Layer 11 of a small transformer language model trained on English Wikipedia (18 layers, counted from 0, width 128).
A neuron adds its activation times its output weights to the MLP's output. To switch it off is to set its activation to zero at one token and run the rest of the model.
A neuron's activation on a vector x is squared ReLU(weights . x), where the dot is the dot product.

Input weights of the MLP neurons that the questions are about. A number n stands for (n - 500) times 0.0013.
n242: 631,108,799,270,349,449,249,467,667,348,417,401,608,580,435,492,630,367,425,643,350,680,248,382,275,484,460,475,514,472,384,616,226,753,376,464,576,291,533,393,673,577,670,376,579,476,500,789,488,514,561,420,488,325,429,308,737,605,588,513,593,450,561,365,460,408,534,472,521,504,641,731,481,554,435,458,587,264,472,588,456,488,386,632,680,536,414,479,438,548,624,426,433,551,372,591,389,561,720,649,603,478,611,633,625,277,609,546,583,680,721,371,609,392,472,504,635,519,586,470,530,365,825,594,500,404,272,302
n275: 405,414,731,379,546,554,413,443,582,617,524,496,332,707,585,330,537,377,241,562,347,512,650,504,513,474,664,522,417,409,639,567,364,685,504,568,748,572,509,418,262,513,511,530,362,602,635,674,754,807,521,352,638,616,597,599,542,529,223,583,418,326,323,416,398,609,266,653,602,390,652,534,449,605,410,716,417,504,615,327,740,633,431,588,399,533,290,566,647,683,425,448,784,656,508,465,372,454,463,504,467,390,83,640,356,747,364,325,435,426,572,724,377,657,361,577,642,771,566,312,309,586,377,608,513,161,472,557
n306: 689,626,509,332,446,694,448,474,317,543,473,500,662,441,643,395,410,730,525,513,307,545,263,548,521,449,738,467,380,710,297,525,383,551,483,348,458,823,543,491,388,606,662,384,434,378,634,625,474,467,270,458,483,513,588,752,554,666,539,548,492,569,584,305,403,721,480,479,500,332,500,593,492,670,458,32,314,562,437,584,630,570,734,684,304,451,463,372,451,551,496,564,541,342,217,608,447,491,365,620,430,723,355,458,739,230,594,621,599,538,324,448,650,483,600,172,500,412,447,592,520,619,138,564,448,400,591,812
n341: 419,422,703,701,420,553,459,569,392,463,546,469,389,370,419,536,667,519,297,514,803,630,414,251,577,266,509,453,560,347,394,504,801,782,339,658,469,504,222,436,500,758,577,215,562,667,613,311,372,484,877,634,340,782,425,641,576,340,258,374,388,463,606,650,433,504,321,397,327,576,509,590,450,579,816,407,629,487,342,482,504,443,359,515,438,606,417,707,296,631,675,632,642,504,595,537,672,510,277,661,293,508,549,180,428,491,700,272,712,562,504,505,592,537,371,194,478,80,513,419,719,450,579,550,371,682,572,568
n442: 293,504,729,703,492,492,509,579,673,513,667,299,487,585,675,667,492,553,546,753,467,479,760,357,677,556,403,381,424,533,408,576,262,548,402,491,276,364,403,356,589,461,481,268,471,629,628,456,383,606,772,424,304,154,509,435,568,755,380,469,390,482,512,420,722,750,557,585,393,483,521,723,389,646,590,394,478,667,748,555,615,237,543,714,428,391,421,540,603,333,405,548,761,463,582,513,568,192,458,640,416,595,433,726,368,685,264,426,325,660,674,425,512,496,508,639,462,638,579,536,696,362,403,165,408,150,500,569
n472: 359,487,653,770,565,491,629,738,643,746,516,255,453,565,365,299,534,356,552,509,304,246,405,372,429,312,504,527,562,295,594,686,541,469,496,618,517,548,252,696,488,122,543,536,345,601,412,684,185,562,443,635,464,588,605,646,243,618,495,785,194,437,550,664,194,682,683,452,336,470,729,575,614,500,513,604,729,521,544,322,396,804,712,828,504,496,432,546,567,754,419,633,715,479,399,442,535,326,526,648,414,561,685,452,334,733,703,446,567,580,513,527,602,280,543,450,474,338,385,430,435,482,495,313,424,432,414,316
n486: 259,682,372,649,400,785,476,377,567,679,612,572,564,339,472,348,743,410,223,582,554,344,437,553,294,454,687,596,516,437,358,367,790,453,417,583,568,495,443,387,645,472,359,160,745,218,500,462,238,520,640,821,307,565,553,242,312,353,581,276,764,439,456,545,620,546,583,371,447,707,513,528,534,328,523,375,495,437,449,560,491,396,323,259,413,541,428,187,415,384,500,331,523,509,624,703,484,540,558,724,703,586,768,736,541,432,482,504,599,677,647,419,427,197,692,558,231,724,819,674,630,318,844,321,618,313,583,455
n491: 577,598,729,671,388,439,428,476,504,208,602,435,515,613,449,609,573,254,500,703,206,281,532,578,583,277,647,554,535,359,303,639,750,611,519,339,461,500,407,556,593,398,321,564,639,422,583,452,460,407,512,644,528,362,321,615,558,617,516,387,644,412,555,446,418,616,415,242,622,255,477,492,456,427,492,508,749,595,371,488,453,691,662,411,477,860,416,798,560,418,602,389,261,500,504,308,531,647,348,397,600,290,377,593,457,350,648,575,496,422,387,524,496,572,415,688,581,563,405,807,540,508,443,492,300,382,430,483

Output weights of the MLP neurons that the questions are about. A number n stands for (n - 500) times 0.0011.
n242: 624,661,533,377,742,577,611,138,719,737,712,733,438,547,643,625,775,215,565,263,553,359,563,599,600,253,529,415,495,414,669,519,601,440,462,325,405,642,404,355,275,552,163,588,513,319,416,542,390,208,536,409,557,593,427,411,451,672,570,441,420,637,312,451,606,496,575,508,760,591,522,562,311,500,504,416,449,538,668,349,559,564,312,278,514,533,420,475,151,456,551,340,403,368,712,174,681,623,332,512,424,496,590,587,367,478,541,415,357,433,478,525,355,628,647,357,618,395,521,548,213,738,642,728,619,405,854,728
n275: 465,563,367,368,461,500,440,510,429,578,642,581,560,257,417,684,482,457,500,456,518,514,750,691,674,630,331,514,500,537,491,440,717,611,287,888,398,447,777,722,754,321,384,470,518,350,222,230,702,579,593,231,640,443,425,618,492,768,361,425,518,374,641,418,467,647,700,470,469,618,392,386,496,482,581,509,495,352,609,300,607,671,417,597,321,483,560,535,661,518,416,433,209,215,622,704,387,486,491,508,486,625,319,188,771,361,722,408,670,791,441,483,240,571,691,435,509,332,742,268,470,627,229,227,444,753,775,468
n306: 415,543,340,331,566,559,373,240,648,535,461,362,508,449,474,469,443,463,659,554,246,804,531,520,487,593,342,421,786,442,817,527,673,623,467,263,594,661,222,804,649,179,551,483,364,477,550,687,419,354,420,551,686,496,492,458,664,482,620,410,531,635,572,609,418,534,730,631,654,599,457,713,558,587,371,231,249,463,448,581,620,290,266,291,228,386,329,533,465,534,181,624,623,236,558,650,533,585,544,403,500,547,476,551,592,345,563,858,406,537,448,462,357,479,572,363,616,721,380,351,255,295,716,473,594,567,550,733
n341: 656,529,294,515,390,566,339,510,692,288,175,679,683,467,480,716,368,675,236,556,510,539,628,532,340,381,464,622,526,405,426,457,437,533,435,413,691,443,970,621,495,438,99,324,552,734,551,421,199,542,644,371,539,407,940,421,370,556,462,570,847,473,899,592,480,229,365,527,505,655,648,519,578,515,466,482,260,463,592,538,441,514,795,588,361,276,441,597,471,606,327,405,241,355,472,885,573,824,787,442,638,481,545,562,348,272,359,377,361,310,413,281,420,509,595,732,468,679,661,353,365,673,566,365,199,625,591,577
n442: 421,829,356,642,437,463,634,277,176,650,495,666,294,431,871,495,467,401,472,418,524,771,374,527,579,374,438,759,687,500,235,400,330,375,255,741,420,468,529,391,374,369,566,963,635,517,234,668,209,304,612,641,391,231,379,359,706,535,655,288,481,410,376,729,808,435,491,379,509,574,538,490,568,638,519,568,425,454,386,379,748,573,355,592,465,786,529,418,495,382,549,514,286,723,418,776,361,407,538,668,733,286,447,360,505,359,668,655,528,545,357,555,284,754,239,595,536,410,617,570,291,385,584,529,456,647,728,401
n472: 473,414,639,486,552,178,153,133,428,505,592,523,574,500,379,258,191,378,636,452,509,541,579,543,552,444,368,278,622,590,685,577,587,558,325,728,539,522,633,321,684,437,310,609,698,389,834,421,670,562,669,663,222,381,598,474,559,461,495,343,722,260,380,358,553,658,752,513,486,324,627,440,853,752,332,404,350,619,835,410,200,447,561,289,656,375,718,316,398,495,721,689,418,461,332,286,376,812,348,564,430,451,479,144,616,692,386,547,509,561,597,553,460,482,576,636,640,313,465,464,575,438,706,448,353,457,519,432
n486: 408,298,312,708,464,741,304,237,552,678,383,476,411,482,668,865,500,148,359,696,462,614,524,522,544,563,866,447,606,715,245,721,448,616,636,212,793,366,417,879,602,495,329,378,398,610,665,445,447,532,500,383,236,468,403,386,500,585,561,377,601,389,339,343,292,603,670,509,439,407,673,248,640,642,373,324,470,300,638,421,442,610,119,358,248,433,500,690,428,589,342,412,530,509,610,496,838,407,343,566,466,593,237,272,601,403,451,722,720,686,448,737,624,440,677,414,803,405,541,649,582,344,468,505,471,363,485,443
n491: 555,556,434,59,484,475,592,768,592,460,505,491,619,285,474,601,448,418,350,525,566,569,169,334,760,296,508,561,772,420,517,671,384,673,508,491,537,610,581,591,593,308,850,434,564,376,482,695,568,504,248,646,293,450,399,696,324,418,710,347,631,370,294,591,618,381,379,455,517,652,663,604,578,461,423,578,783,363,279,437,478,467,231,509,362,345,421,364,566,732,639,657,564,532,479,322,388,598,844,508,725,458,284,304,343,460,631,557,521,500,565,746,450,450,466,699,496,582,401,551,450,249,352,697,491,317,704,470

Each question names a token from some text and the token that comes next. It shows the vector x that enters the MLP there. A number n stands for (n - 500) times 0.01.

Then comes g, the gradient of the next token's log-probability with respect to the MLP's output, scaled to length 1. A neuron's effect is roughly proportional to its activation times (output weights . g). A number n stands for (n - 500) times 0.00072.

" in", then "her"
x: 632,602,390,398,512,471,460,474,341,481,640,516,597,450,439,461,454,497,563,593,478,581,640,467,507,440,484,697,758,564,423,475,468,560,431,591,439,403,428,511,695,445,736,505,464,577,445,577,545,695,504,518,491,494,493,526,546,643,408,475,285,398,552,509,482,375,661,554,572,555,496,536,481,585,386,521,451,482,476,568,430,473,389,412,467,454,634,446,397,512,272,505,358,351,322,571,707,649,527,551,546,494,477,406,525,492,403,666,493,471,470,576,425,547,377,708,546,543,410,436,370,459,599,402,495,508,618,355
g: 417,367,490,500,445,534,237,214,445,546,579,538,566,427,622,439,720,503,434,421,612,416,526,664,636,338,410,547,436,641,584,636,312,548,387,424,539,498,498,450,669,338,355,399,599,272,636,510,534,473,484,509,427,504,757,526,434,461,794,492,420,532,389,470,607,351,423,585,703,747,605,375,338,497,470,638,420,392,620,460,590,669,549,403,702,849,689,315,406,426,352,484,440,594,586,280,606,400,655,521,637,575,438,544,561,563,624,330,506,220,517,580,511,433,739,363,396,521,415,613,354,359,431,427,670,594,476,330
Switching off which neuron hurts the next token most? n242

"19", then "9"
x: 554,598,481,271,412,545,437,543,490,442,516,434,503,458,550,472,416,434,480,518,522,568,723,573,550,535,472,601,856,553,503,505,559,484,401,393,488,510,436,546,649,444,955,506,494,472,482,481,427,809,523,522,578,531,474,509,500,605,415,453,397,441,568,506,402,414,682,522,546,474,396,471,557,575,576,405,494,550,366,570,577,519,543,412,380,397,570,428,396,570,290,445,448,425,387,583,624,545,506,439,546,476,409,413,640,421,432,693,525,364,373,451,518,548,423,467,510,592,422,434,487,550,609,497,353,587,647,472
g: 606,460,466,666,226,577,391,268,591,531,583,696,379,468,724,343,497,458,504,552,586,756,583,418,320,465,543,620,574,538,360,469,385,509,550,441,348,550,432,337,379,486,637,276,462,484,523,661,613,640,241,488,563,504,363,524,631,296,547,608,468,531,450,464,592,718,545,578,488,437,534,447,601,482,582,311,430,513,491,346,628,615,390,364,605,526,343,647,465,518,581,658,807,453,576,320,353,661,587,548,394,427,476,554,663,688,419,577,535,718,323,488,561,220,492,551,470,468,307,366,564,244,725,666,554,234,450,522
Switching off which neuron hurts the next token most? n306

"ific", then " Q"
x: 629,515,374,298,478,494,578,601,463,451,504,477,511,530,492,446,435,518,495,653,548,492,598,605,451,549,405,625,799,571,470,486,489,456,333,536,607,400,508,539,644,475,727,516,536,562,549,482,334,818,546,511,491,498,531,485,560,580,514,547,444,412,568,496,479,313,647,472,375,506,460,462,653,416,448,523,606,557,493,391,557,636,418,423,411,426,505,432,441,551,322,465,433,418,363,629,741,441,569,559,711,438,449,364,496,467,479,619,396,349,509,508,488,506,360,550,514,612,338,402,399,559,492,498,443,468,638,364
g: 620,443,559,693,411,441,372,578,698,480,591,319,591,410,448,344,284,482,386,326,451,443,500,683,438,613,402,588,375,359,572,543,555,446,547,774,603,319,578,553,297,527,635,540,374,395,299,427,502,521,406,575,496,637,628,583,532,502,413,268,326,488,491,693,404,814,550,813,404,424,657,465,554,685,507,332,423,432,706,756,686,390,457,485,704,504,513,417,435,587,463,530,403,542,312,430,600,390,669,576,498,389,369,407,425,611,402,424,564,547,377,476,298,469,859,563,345,460,677,326,640,481,451,449,438,594,496,566
Switching off which neuron hurts the next token most? n472

".\n\n", then "M"
x: 531,638,462,386,464,499,493,497,463,591,478,537,592,456,414,502,416,475,601,504,650,541,646,517,536,336,425,658,674,538,465,480,528,446,477,496,549,465,448,556,737,473,806,586,529,519,446,603,495,650,536,537,470,530,559,456,410,602,439,528,356,366,583,567,510,480,665,467,541,471,400,511,542,577,460,508,437,515,492,488,516,494,378,370,407,478,471,484,401,485,250,575,383,451,531,603,742,506,561,550,541,461,396,389,623,421,384,522,469,397,400,427,411,529,510,597,462,724,418,429,395,474,636,377,452,497,703,457
g: 627,548,392,438,453,509,343,528,683,440,609,470,517,537,561,446,471,323,463,536,411,567,560,410,363,467,762,518,428,599,387,500,521,474,477,372,517,624,271,647,453,620,359,550,528,510,655,534,732,327,541,660,374,497,743,489,391,110,684,477,274,544,413,420,516,629,665,508,547,417,605,420,364,515,602,558,547,407,292,528,269,568,332,513,426,588,388,477,312,521,693,402,535,514,518,688,722,572,681,419,773,411,486,299,546,690,528,406,390,662,646,353,411,715,208,464,599,555,593,410,524,504,322,512,567,693,489,332
Switching off which neuron hurts the next token most? n486

"ic", then "es"
x: 646,453,433,443,437,447,516,512,440,480,529,526,473,491,458,375,592,425,484,586,659,493,520,538,476,424,413,659,678,505,437,415,662,561,423,542,550,472,352,567,688,448,629,322,494,585,485,554,500,762,565,379,563,454,523,625,520,454,461,405,516,558,549,486,461,470,698,471,534,469,484,542,543,579,442,489,593,537,410,481,551,503,410,493,380,551,627,447,461,570,225,608,515,540,483,502,801,540,567,477,568,516,407,423,485,497,439,562,587,329,434,448,450,548,459,566,562,553,243,424,432,538,538,404,446,566,607,185
g: 567,486,304,325,486,225,518,642,615,663,457,559,281,443,535,406,509,343,606,463,399,582,436,329,612,663,558,898,468,465,414,509,424,562,598,507,444,500,594,596,577,576,470,499,421,458,660,645,353,407,301,518,527,644,682,588,443,633,470,368,375,371,700,250,598,291,311,675,413,626,596,619,621,254,686,378,554,516,509,727,473,465,589,369,386,358,602,641,598,599,530,576,486,477,438,614,446,442,422,500,653,432,501,493,600,347,516,66,539,345,345,678,473,623,468,543,539,630,434,537,354,484,522,393,441,563,676,501
Switching off which neuron hurts the next token most? n341

" r", then "a"
x: 578,584,490,477,383,504,462,431,299,512,541,492,581,465,408,486,329,422,560,579,533,566,745,463,542,394,428,584,621,598,443,411,515,491,437,522,455,492,416,484,732,473,736,505,605,562,480,517,396,734,591,562,403,521,628,465,477,655,423,562,457,468,548,501,562,594,651,473,501,483,511,547,564,695,511,621,440,541,472,518,659,523,336,473,456,467,576,470,406,477,201,470,479,515,454,486,737,517,529,458,473,588,421,414,540,486,408,586,405,309,452,454,379,641,481,575,526,584,326,369,428,560,551,443,490,378,546,443
g: 519,509,190,565,587,361,522,473,553,575,445,459,495,569,644,141,581,543,378,591,474,495,304,556,700,526,724,581,289,663,550,311,466,504,434,452,313,566,542,423,576,626,264,499,355,598,377,480,220,586,625,488,305,407,655,620,380,699,542,477,482,578,613,681,591,161,412,394,537,584,321,519,461,486,468,505,518,552,669,450,399,502,466,750,675,560,552,478,404,320,532,642,558,321,674,615,466,476,465,465,659,438,380,345,424,630,533,458,366,520,649,486,646,573,740,453,578,212,405,681,569,587,637,549,493,437,512,385
Switching off which neuron hurts the next token most? n442

" e", then "v"
x: 727,604,478,527,482,502,437,471,564,530,560,296,614,456,391,529,399,524,551,533,543,524,652,530,463,457,454,604,623,501,460,494,528,543,438,593,538,475,458,636,748,465,699,479,519,668,409,556,496,631,615,465,352,566,510,556,448,644,403,555,343,407,565,471,536,471,628,468,476,458,357,560,589,515,452,542,547,443,444,503,550,545,446,424,453,433,601,434,364,532,310,466,412,284,442,530,751,559,482,464,605,365,490,366,598,401,440,616,394,387,539,448,373,479,450,518,526,740,424,423,431,532,561,509,530,494,596,285
g: 497,578,288,432,510,223,433,422,529,761,450,487,674,587,550,352,750,453,379,466,379,445,621,512,360,565,653,606,376,396,529,482,415,613,274,497,311,498,606,350,612,545,420,269,561,495,541,529,479,690,484,524,267,445,565,293,398,286,659,408,353,178,575,413,635,535,551,536,584,452,397,352,615,508,747,541,356,389,543,564,566,390,473,450,522,619,641,222,493,513,752,587,492,496,646,648,560,611,347,412,519,638,557,450,544,528,663,453,641,595,459,588,653,726,360,606,602,232,570,442,350,521,400,623,704,531,562,441
Switching off which neuron hurts the next token most? n472

"i", then "-"
x: 579,445,500,474,451,536,480,508,546,455,524,354,541,559,534,350,424,470,458,567,507,551,484,527,498,486,412,833,711,501,428,580,400,559,488,500,532,456,422,535,724,472,768,534,512,485,499,438,507,670,490,499,430,535,542,481,520,716,543,563,509,421,608,560,538,619,671,521,485,512,440,558,614,650,355,502,509,465,497,425,543,520,310,377,425,472,456,614,326,513,229,482,441,233,480,566,546,586,548,535,467,335,510,428,515,528,465,586,529,298,461,476,405,517,539,516,453,589,388,325,384,459,574,500,492,580,655,442
g: 562,634,377,397,453,401,613,395,510,556,578,492,398,446,409,541,456,697,500,481,669,447,242,458,550,699,809,391,387,367,478,690,402,415,530,575,525,532,390,357,572,685,764,423,326,491,509,694,499,695,626,497,574,343,405,544,484,443,659,530,421,367,694,490,386,598,683,709,527,499,509,423,680,449,650,513,389,277,537,446,532,395,342,460,558,486,219,621,436,496,600,359,561,513,511,509,488,418,664,440,423,580,559,495,348,453,351,198,717,361,453,632,487,939,524,651,436,540,587,444,570,389,452,426,258,516,448,335
Which neuron, switched off, raises the next token's probability most? n242